Layer 3 of a small transformer language model trained on English Wikipedia (8 layers, counted from 0, width 96).
A neuron's activation on a vector x is quick GELU(weights . x), where the dot is the dot product. Quick GELU of z is z times sigmoid(1.702 z).

Input weights of the MLP neurons that the questions are about. A number n stands for (n - 500) times 0.0011.
n18: 510 430 516 505 381 753 393 539 438 489 564 511 579 505 468 608 542 352 393 526 369 671 479 344 574 466 398 502 513 586 580 573 634 488 571 513 400 520 478 617 508 438 598 419 548 666 577 713 449 561 413 503 489 497 397 451 500 567 450 425 249 391 500 466 410 640 451 480 497 375 517 399 483 554 438 511 396 511 665 564 510 466 567 542 621 360 473 386 545 593 529 458 508 605 574 505
n113: 520 420 686 384 628 665 474 640 805 586 411 532 359 500 500 599 409 348 486 479 418 474 465 500 476 504 522 519 429 341 196 584 637 412 500 693 407 393 466 518 536 341 650 395 480 540 393 314 432 532 606 548 479 390 557 493 542 587 426 823 500 312 447 518 451 476 542 415 273 575 483 236 370 507 477 482 691 631 561 698 324 333 406 515 482 433 395 375 464 532 332 686 308 315 603 517
n117: 640 531 650 423 480 422 633 587 468 334 461 537 536 623 550 372 373 517 646 461 290 500 584 398 370 413 366 365 419 452 575 487 479 584 399 546 395 592 632 469 774 394 664 321 626 655 510 553 667 534 292 507 732 420 381 553 529 366 494 618 604 460 433 749 407 804 381 425 627 391 412 381 387 474 529 415 605 361 529 521 559 665 514 418 332 657 455 483 486 630 620 637 520 503 448 487
n137: 539 558 557 658 641 528 476 541 711 536 643 435 627 508 437 444 396 361 656 621 627 531 504 379 703 579 331 424 705 685 424 474 254 333 518 518 449 511 584 508 349 615 477 558 583 603 614 526 554 530 535 426 530 719 464 390 573 637 421 489 279 478 545 617 652 700 611 615 473 668 648 515 745 284 464 435 492 396 518 584 724 817 460 564 738 514 334 557 684 676 410 567 344 284 726 370
n160: 418 229 668 626 635 615 338 514 620 496 532 602 561 555 419 337 529 415 622 405 244 570 525 694 584 414 419 325 559 504 639 407 401 383 486 461 518 750 519 351 620 397 672 389 538 408 124 609 555 409 567 463 474 519 583 379 371 697 648 672 510 365 654 543 344 514 628 587 452 507 534 653 591 525 620 408 523 752 650 415 489 420 496 363 607 500 671 591 349 640 468 525 589 707 577 514
n164: 481 375 584 367 591 296 748 578 761 579 580 583 469 444 419 304 465 572 523 435 674 576 504 454 436 602 264 378 688 520 413 484 644 533 268 573 604 444 629 269 464 187 358 613 553 681 273 746 472 334 383 622 337 696 594 529 551 632 451 687 538 314 601 708 492 492 539 438 424 333 636 413 384 362 365 412 488 438 523 684 634 362 538 284 548 414 657 675 428 396 547 480 306 428 249 395
n174: 338 401 531 368 528 553 222 598 461 625 511 430 630 402 557 423 546 641 527 411 512 561 473 457 385 396 598 520 492 587 528 702 511 490 492 478 454 450 465 506 544 666 583 531 537 544 603 451 522 539 662 609 346 494 526 517 601 595 526 413 253 611 566 539 660 503 486 479 458 344 510 653 610 583 592 539 448 570 503 286 578 481 324 430 548 500 508 517 360 466 508 563 606 575 516 369
n200: 547 567 461 504 380 488 414 394 645 399 511 245 667 535 310 366 246 637 644 745 460 528 291 515 382 447 523 601 467 547 577 375 621 578 548 578 612 779 330 334 385 477 377 629 551 486 545 605 411 519 476 445 481 718 354 631 364 632 358 551 478 809 557 339 305 696 414 372 660 465 389 836 540 526 566 675 480 718 515 574 451 385 370 484 391 369 594 531 601 733 530 492 375 493 348 594
n232: 690 397 593 591 606 768 500 582 276 730 708 403 578 598 553 496 405 455 445 432 385 576 443 844 610 457 433 496 483 487 239 427 393 536 382 649 534 401 546 617 188 616 206 496 534 562 517 632 868 351 545 559 297 473 433 523 476 421 604 583 521 470 444 513 646 337 389 346 268 765 659 778 326 767 538 482 500 348 298 607 607 395 621 376 415 508 222 222 416 398 526 435 781 763 530 306
n244: 444 383 544 339 706 400 403 457 268 479 496 715 601 941 765 524 578 452 641 554 654 637 480 718 519 590 456 640 492 375 484 492 628 602 466 435 296 556 384 459 544 709 732 250 753 752 404 558 596 421 346 398 536 537 601 545 237 675 373 515 424 562 602 374 380 585 566 445 552 500 489 655 558 607 585 376 439 500 614 340 504 729 354 600 737 661 423 428 668 496 484 656 535 515 557 473
n250: 406 477 646 548 545 641 646 599 703 450 242 466 674 477 359 544 482 356 692 597 527 500 676 489 514 489 436 456 553 636 713 558 357 589 668 353 237 210 422 367 433 346 435 398 628 490 583 280 691 463 565 428 410 726 616 350 417 815 437 504 461 562 504 533 583 533 522 407 587 396 669 612 550 568 563 331 373 570 575 207 482 526 520 554 357 598 530 526 466 594 416 570 376 271 521 518
n277: 570 446 283 405 582 694 605 604 450 452 377 635 372 228 480 563 493 482 402 503 496 455 416 527 395 343 529 474 500 565 617 351 274 529 537 579 222 344 533 536 305 453 755 612 551 682 562 545 461 405 471 449 432 522 718 775 519 615 580 446 530 611 744 377 483 490 610 699 403 632 362 223 496 432 651 697 643 474 486 539 500 384 549 478 672 654 493 422 507 546 577 643 531 435 476 528
n282: 575 564 719 359 458 600 443 424 480 509 445 692 476 410 425 553 526 609 569 552 553 337 721 517 377 600 566 554 596 458 449 620 428 412 597 549 379 433 484 521 560 470 589 512 509 525 343 436 395 485 485 595 647 555 432 386 564 449 596 607 643 389 412 444 538 488 607 577 352 419 561 258 429 549 497 449 651 437 383 400 460 589 302 637 548 565 287 395 455 458 447 515 687 351 483 672
n314: 439 282 508 484 565 453 556 746 538 644 520 468 489 704 447 428 464 377 640 469 462 681 564 566 442 292 569 640 431 820 565 797 504 511 578 457 445 603 623 512 520 340 354 467 512 477 421 731 427 419 496 600 337 600 458 508 638 547 431 622 485 777 500 504 330 670 453 597 693 853 474 614 631 535 4 500 504 746 635 537 567 311 555 386 274 523 331 654 594 504 576 388 230 512 656 409
n366: 841 423 785 626 488 500 615 575 199 346 647 368 468 625 493 417 508 374 623 415 307 515 567 724 446 543 395 369 549 488 440 520 662 636 385 519 519 485 345 266 440 654 475 602 546 496 356 391 556 699 435 459 363 570 549 326 526 536 538 172 737 363 504 496 406 516 601 600 382 255 370 584 337 666 509 318 384 525 771 577 442 341 825 609 638 417 366 496 460 540 319 457 355 392 481 441
n430: 425 315 374 418 352 500 468 437 432 730 698 405 647 458 461 699 679 500 565 434 532 503 444 658 627 406 255 538 482 400 530 415 504 465 493 214 456 521 540 566 371 454 512 404 666 617 378 669 595 530 372 484 371 563 507 398 317 667 629 618 348 378 321 500 633 689 559 626 608 420 511 542 678 544 354 404 555 739 250 826 408 609 700 567 500 306 562 591 515 527 653 776 381 376 602 463
n437: 485 270 625 646 582 620 486 378 472 503 393 444 506 546 360 448 310 417 707 674 349 566 506 472 550 445 566 479 522 536 520 529 609 524 557 437 367 608 682 490 516 434 527 467 541 515 503 516 523 347 584 483 464 422 581 520 493 503 302 448 538 452 513 455 516 704 732 506 613 411 676 523 503 456 769 546 713 490 513 447 478 764 452 599 450 441 437 585 355 470 519 378 786 390 821 471
n458: 381 485 485 322 605 535 412 401 447 754 464 620 579 530 566 348 467 412 428 428 508 623 437 359 511 489 466 493 500 443 538 250 481 638 626 663 482 430 520 588 421 640 592 401 682 724 347 714 628 698 362 669 451 419 621 380 500 817 433 864 701 570 408 567 489 573 445 593 500 417 622 523 660 514 408 500 624 480 410 496 427 493 595 406 299 223 492 696 477 220 570 585 581 478 395 559
n468: 450 406 542 579 524 600 528 529 553 391 644 551 479 479 508 414 348 751 534 388 500 543 576 451 489 432 260 632 647 675 482 485 569 399 457 370 477 651 609 497 512 331 537 442 531 653 578 566 491 369 500 439 485 479 393 435 503 508 517 402 622 698 617 349 384 500 370 503 434 545 550 479 568 552 621 365 650 278 577 578 408 699 560 559 663 480 515 282 620 566 409 494 450 575 574 547
n488: 428 496 604 303 650 439 577 538 395 516 322 485 446 298 668 416 443 320 353 563 544 419 621 455 265 617 512 427 555 481 562 256 508 313 725 600 600 727 432 441 446 508 366 477 679 579 310 388 597 481 594 673 496 635 536 599 303 711 656 319 551 526 648 626 545 522 541 730 410 562 475 381 532 418 627 446 865 556 500 547 560 726 634 391 757 435 316 531 543 651 602 492 508 463 555 233
n581: 678 654 546 672 542 504 484 571 461 678 529 485 403 259 419 538 474 296 602 453 548 604 567 588 391 507 336 404 619 358 405 348 412 451 449 724 265 191 301 477 489 500 391 531 449 489 441 584 519 719 593 648 686 410 690 755 516 241 614 618 504 574 418 571 422 652 412 455 158 572 641 390 591 518 500 618 535 357 435 393 408 617 512 599 343 281 388 424 477 351 414 369 422 434 489 318
n587: 400 354 565 514 586 440 648 507 476 407 438 475 692 478 633 454 637 569 377 466 478 634 496 510 661 518 507 273 514 551 407 311 399 487 421 524 410 453 631 683 546 619 636 664 422 427 507 265 496 333 471 295 493 533 551 614 382 407 638 517 749 580 563 213 688 713 490 335 341 410 556 400 336 576 793 338 666 376 408 363 500 479 534 455 504 530 369 622 489 471 423 711 402 541 692 416
n610: 617 361 596 220 518 403 707 518 538 596 443 548 519 571 404 387 395 373 514 560 496 597 464 653 553 435 411 416 325 567 171 482 504 588 454 582 504 555 639 262 515 604 432 474 423 534 632 760 470 342 541 436 836 568 608 587 323 464 483 688 433 594 794 401 389 579 547 524 537 611 616 448 665 592 539 441 549 554 606 399 711 408 725 234 451 458 590 426 589 730 569 319 413 408 620 428
n674: 432 608 478 505 400 374 521 557 450 448 476 634 515 494 541 715 344 542 521 452 404 518 305 693 372 371 486 472 516 435 595 416 601 526 559 435 608 503 736 500 364 542 303 616 519 360 532 489 587 406 344 566 394 511 460 578 432 465 340 531 535 541 443 638 541 462 489 546 565 436 397 411 341 492 438 475 566 564 439 612 581 566 359 474 500 440 395 441 545 494 557 322 571 321 388 416
n761: 575 574 493 204 617 469 496 493 631 523 479 665 403 600 791 330 471 426 528 521 259 457 561 599 500 601 301 218 538 600 474 461 592 413 504 454 337 788 569 627 525 511 500 344 437 619 408 436 588 438 545 635 434 508 524 647 555 480 755 717 448 639 543 431 472 311 571 416 282 350 629 624 439 468 375 482 470 760 451 544 231 336 554 420 456 576 470 511 754 518 407 504 568 511 482 500

Each question shows a token from some text and the vector x that enters the MLP there. A number n stands for (n - 500) times 0.011.

" Chairman": 246 464 460 529 515 526 429 512 645 466 505 430 194 501 401 411 434 498 335 688 498 397 474 482 799 625 510 664 532 420 575 605 553 695 353 428 418 555 369 425 440 500 507 515 530 333 505 488 511 606 533 627 556 415 700 561 414 377 415 194 597 420 517 408 421 293 510 687 569 491 506 428 540 464 500 355 436 456 484 365 544 421 474 395 497 646 652 505 528 498 661 551 484 506 503 539
The most active neuron and its activation: n277, at about 0.41

"ier": 313 646 452 606 382 570 657 395 593 418 452 485 271 502 384 415 485 512 403 645 534 343 526 461 703 649 501 591 528 495 489 700 391 645 330 418 512 548 541 524 443 471 445 433 666 188 399 415 365 438 463 433 598 444 539 625 462 347 475 536 660 500 576 480 528 368 482 698 549 702 501 430 535 386 460 429 352 530 495 590 438 551 462 493 388 621 489 495 512 515 571 594 557 670 420 458
The most active neuron and its activation: n282, at about 0.11

"ip": 268 587 443 546 360 424 407 476 512 425 472 481 294 496 308 339 559 622 484 513 579 569 479 438 813 603 414 526 456 251 488 514 478 608 476 476 590 563 493 585 551 513 547 426 562 401 408 278 542 585 525 677 470 383 568 634 524 328 421 490 573 514 603 483 577 386 562 711 494 519 566 643 452 289 433 497 454 427 403 499 409 423 437 403 500 539 646 418 315 517 643 478 563 451 429 432
Which three neurons fire most, strongest first? n164, n174, n458

" the": 286 406 413 489 497 505 458 650 491 489 528 362 315 523 452 490 541 453 406 559 468 434 482 453 839 624 417 652 446 393 496 472 609 649 353 477 552 507 464 463 539 572 421 519 523 412 562 495 560 537 553 608 470 303 651 607 470 336 446 173 639 345 561 404 421 321 499 670 574 554 615 458 523 425 462 404 381 465 401 305 545 474 479 561 522 633 624 598 522 481 568 537 503 579 558 362
Which of these neurons fires most? n366

"So": 277 709 352 468 413 559 631 422 532 465 476 388 238 497 390 507 619 608 371 479 602 469 453 443 858 705 487 543 490 417 466 485 463 615 498 417 469 437 547 426 526 560 335 401 611 305 574 434 512 578 598 585 549 465 577 525 430 390 486 290 495 335 557 514 477 406 561 630 623 560 621 553 539 358 485 481 335 530 509 356 442 498 488 450 449 784 599 547 469 461 566 539 445 685 385 465
The most active neuron and its activation: n250, at about 0.56

" of": 452 632 441 625 378 613 467 535 631 492 342 436 434 579 421 515 524 331 282 594 383 418 498 536 705 577 501 599 529 409 527 659 458 658 405 517 703 588 488 379 473 539 441 341 569 396 543 572 411 615 528 653 557 402 600 498 453 394 405 158 487 314 521 478 462 428 465 749 685 612 485 511 468 393 466 352 438 598 503 484 463 441 402 547 396 421 691 598 452 502 616 535 532 590 471 478
Which three neurons fire most, strongest first? n18, n160, n366

"sa": 301 612 448 586 340 553 516 415 526 442 445 410 364 474 415 505 492 587 255 563 450 452 507 429 759 534 421 578 423 228 481 526 491 670 508 387 631 531 432 587 466 609 478 432 622 359 359 499 444 406 519 596 620 460 678 548 477 412 407 387 592 443 552 503 481 439 531 691 539 772 692 517 506 268 482 454 277 504 397 547 385 527 490 530 483 451 495 515 469 446 625 640 413 566 470 438
Which of these neurons fires most? n430

" Ag": 294 694 437 536 330 518 527 483 608 567 482 427 351 546 489 405 524 474 384 541 575 435 524 438 851 688 443 582 517 337 484 570 510 806 542 522 455 643 455 402 452 596 368 356 581 336 477 531 487 575 514 595 536 451 596 483 529 427 475 197 537 271 609 465 500 368 492 749 551 589 625 534 566 396 478 458 385 626 610 402 418 460 422 487 480 671 628 506 477 565 590 473 403 584 566 544
Which three neurons fire most, strongest first? n250, n160, n610

"cent": 239 632 441 647 428 456 596 464 551 526 530 562 305 571 419 363 511 506 607 646 467 441 537 417 730 549 440 517 509 396 557 544 533 700 374 508 586 636 454 537 499 505 446 394 551 336 510 387 491 606 432 533 437 448 625 695 491 217 372 401 679 399 578 456 502 442 476 655 454 613 625 539 541 409 528 406 449 483 353 575 442 380 453 542 543 587 651 405 453 521 654 543 506 613 399 570
Which of these neurons fires most? n164

" Pri": 317 676 474 535 372 549 506 494 579 386 395 367 227 561 378 414 495 611 424 527 521 416 476 436 740 686 426 495 503 281 538 525 495 587 413 355 621 468 538 426 523 548 338 378 554 374 492 577 518 443 497 538 496 413 673 640 500 449 480 376 507 396 625 557 517 448 584 667 502 572 579 504 518 325 498 385 352 510 580 375 451 387 520 553 496 742 506 469 528 571 508 640 609 769 391 470
Which two neurons fire most, strongest first? n160, n164

"ia": 330 612 480 595 294 584 512 354 620 441 484 382 313 540 479 494 466 577 295 550 540 468 471 551 662 638 505 583 490 415 431 590 409 798 362 526 642 524 514 482 459 628 416 490 589 314 498 422 383 549 460 505 578 460 655 552 483 263 427 389 694 419 465 467 526 331 497 656 680 695 533 448 540 352 442 429 460 537 437 605 343 516 396 502 431 503 478 570 464 553 550 616 446 623 514 434
Which of these neurons fires most? n674

"ka": 332 682 415 521 315 647 519 344 599 438 494 406 273 521 490 446 579 501 358 539 619 445 476 408 609 754 473 685 441 421 395 526 420 661 380 488 517 475 420 519 527 562 546 289 594 398 436 513 455 549 536 401 658 421 739 594 557 286 409 429 591 456 489 522 505 387 620 615 663 707 643 580 529 344 515 405 383 520 522 542 479 512 510 441 427 611 490 487 438 483 516 600 495 596 483 423
The most active neuron and its activation: n244, at about 0.017

"M": 351 749 402 441 345 495 516 422 492 410 522 457 300 557 376 434 578 538 394 633 395 319 560 427 610 504 509 671 528 442 529 702 500 618 277 425 607 643 530 392 450 456 464 439 524 331 490 432 462 625 585 581 578 354 603 607 511 296 444 433 629 389 569 457 455 462 505 736 633 615 634 477 376 419 459 389 458 518 535 520 479 562 389 495 449 515 481 383 413 462 642 485 459 538 391 500
Which of these neurons fires most? n282

"-": 332 505 374 483 403 632 463 505 563 488 446 431 167 505 397 405 514 459 447 543 478 378 500 387 895 678 500 707 537 411 522 673 484 550 403 352 697 638 419 401 522 461 454 379 529 414 370 563 494 531 505 436 512 371 703 577 389 338 453 403 484 453 592 589 447 592 520 683 527 420 518 574 462 400 545 508 500 440 438 306 510 471 653 601 442 622 614 516 549 489 422 569 456 672 461 503
The most active neuron and its activation: n160, at about 1.2

" |": 368 576 516 408 384 560 549 648 562 481 471 438 340 521 331 375 574 493 348 642 378 389 475 444 711 641 501 579 468 327 586 551 547 637 341 443 659 673 465 523 446 569 498 427 520 427 577 426 418 753 482 490 468 363 650 578 409 367 351 225 518 355 484 504 516 328 437 724 676 464 565 497 463 441 461 507 438 355 466 470 398 479 425 460 465 514 715 585 549 440 591 519 476 537 539 397
Which of these neurons fires most? n366

" as": 371 435 437 463 349 597 476 650 597 514 461 472 246 432 339 379 483 543 368 648 625 404 429 516 738 612 455 623 485 415 599 498 583 699 344 425 559 489 482 442 450 552 516 387 572 311 551 592 560 556 476 554 618 387 613 666 408 296 508 289 546 335 563 558 410 324 556 710 613 421 587 478 557 476 500 350 487 454 439 366 499 433 508 488 440 521 637 579 467 399 571 552 655 599 489 502
Which three neurons fire most, strongest first? n610, n437, n164

"hl": 287 677 493 631 335 638 548 339 560 480 559 519 255 541 391 437 592 538 457 512 538 377 498 419 710 657 537 613 501 520 425 538 569 631 345 552 626 590 422 511 481 548 497 316 603 276 486 349 499 522 487 400 607 447 613 631 563 367 419 365 644 436 484 469 429 325 431 677 591 687 627 485 588 429 460 515 465 437 425 515 370 472 494 390 445 674 414 404 482 485 461 633 490 603 510 397
Which of these neurons fires most? n468

"a": 298 560 449 586 288 528 504 431 528 417 494 441 346 505 426 538 550 578 203 656 520 392 494 408 600 622 515 521 481 387 497 497 547 728 376 514 623 587 498 524 514 541 483 429 620 382 485 483 417 680 520 594 640 407 630 565 492 326 398 338 691 357 523 507 478 324 472 764 586 608 663 427 502 376 455 389 391 500 362 629 399 540 436 548 430 448 437 554 449 448 569 569 463 602 549 468
Which of these neurons fires most? n458

" served": 351 459 502 493 383 489 451 534 524 509 529 484 252 471 338 423 464 537 354 698 593 319 583 523 771 622 503 562 580 443 568 598 543 757 400 546 447 428 514 381 391 451 476 392 613 311 549 514 483 583 471 554 532 348 642 669 451 267 456 243 560 335 528 422 424 464 514 624 563 576 511 415 549 486 465 400 484 398 455 339 454 433 442 497 444 592 549 636 478 497 572 665 635 660 462 449
The most active neuron and its activation: n277, at about 0.52

"An": 304 652 426 481 372 546 448 477 419 460 446 481 326 563 505 418 600 591 363 438 520 306 529 454 816 704 454 532 534 289 495 503 485 560 447 458 516 463 442 429 514 486 430 411 619 304 505 475 508 514 495 586 551 338 619 632 505 395 542 165 493 320 564 394 453 289 467 655 650 604 604 606 494 433 434 496 333 586 486 364 525 495 481 511 468 766 741 475 521 445 471 483 484 596 567 423
The most active neuron and its activation: n244, at about 0.19

" Dam": 256 681 508 549 361 482 480 464 427 490 517 528 228 592 411 435 537 511 359 567 425 370 472 378 760 687 428 663 489 377 507 673 513 621 382 534 620 566 600 553 469 427 540 335 515 365 584 336 488 637 476 566 688 413 603 552 516 350 400 276 588 346 571 511 482 413 426 685 538 506 524 397 530 369 600 395 340 641 566 500 569 487 460 504 550 461 522 431 522 504 631 591 454 670 443 489
Which of these neurons fires most? n18

"iz": 228 753 434 607 341 490 542 477 560 380 455 458 352 608 411 447 533 583 315 483 488 353 558 525 850 553 500 623 572 419 463 709 518 638 280 385 620 562 541 514 461 520 475 440 595 288 405 401 477 402 554 464 417 413 508 631 462 374 537 397 605 569 547 472 446 524 463 667 477 688 587 445 451 349 511 425 370 435 563 533 355 561 478 495 460 545 532 422 424 489 524 600 540 633 375 516
The most active neuron and its activation: n468, at about 1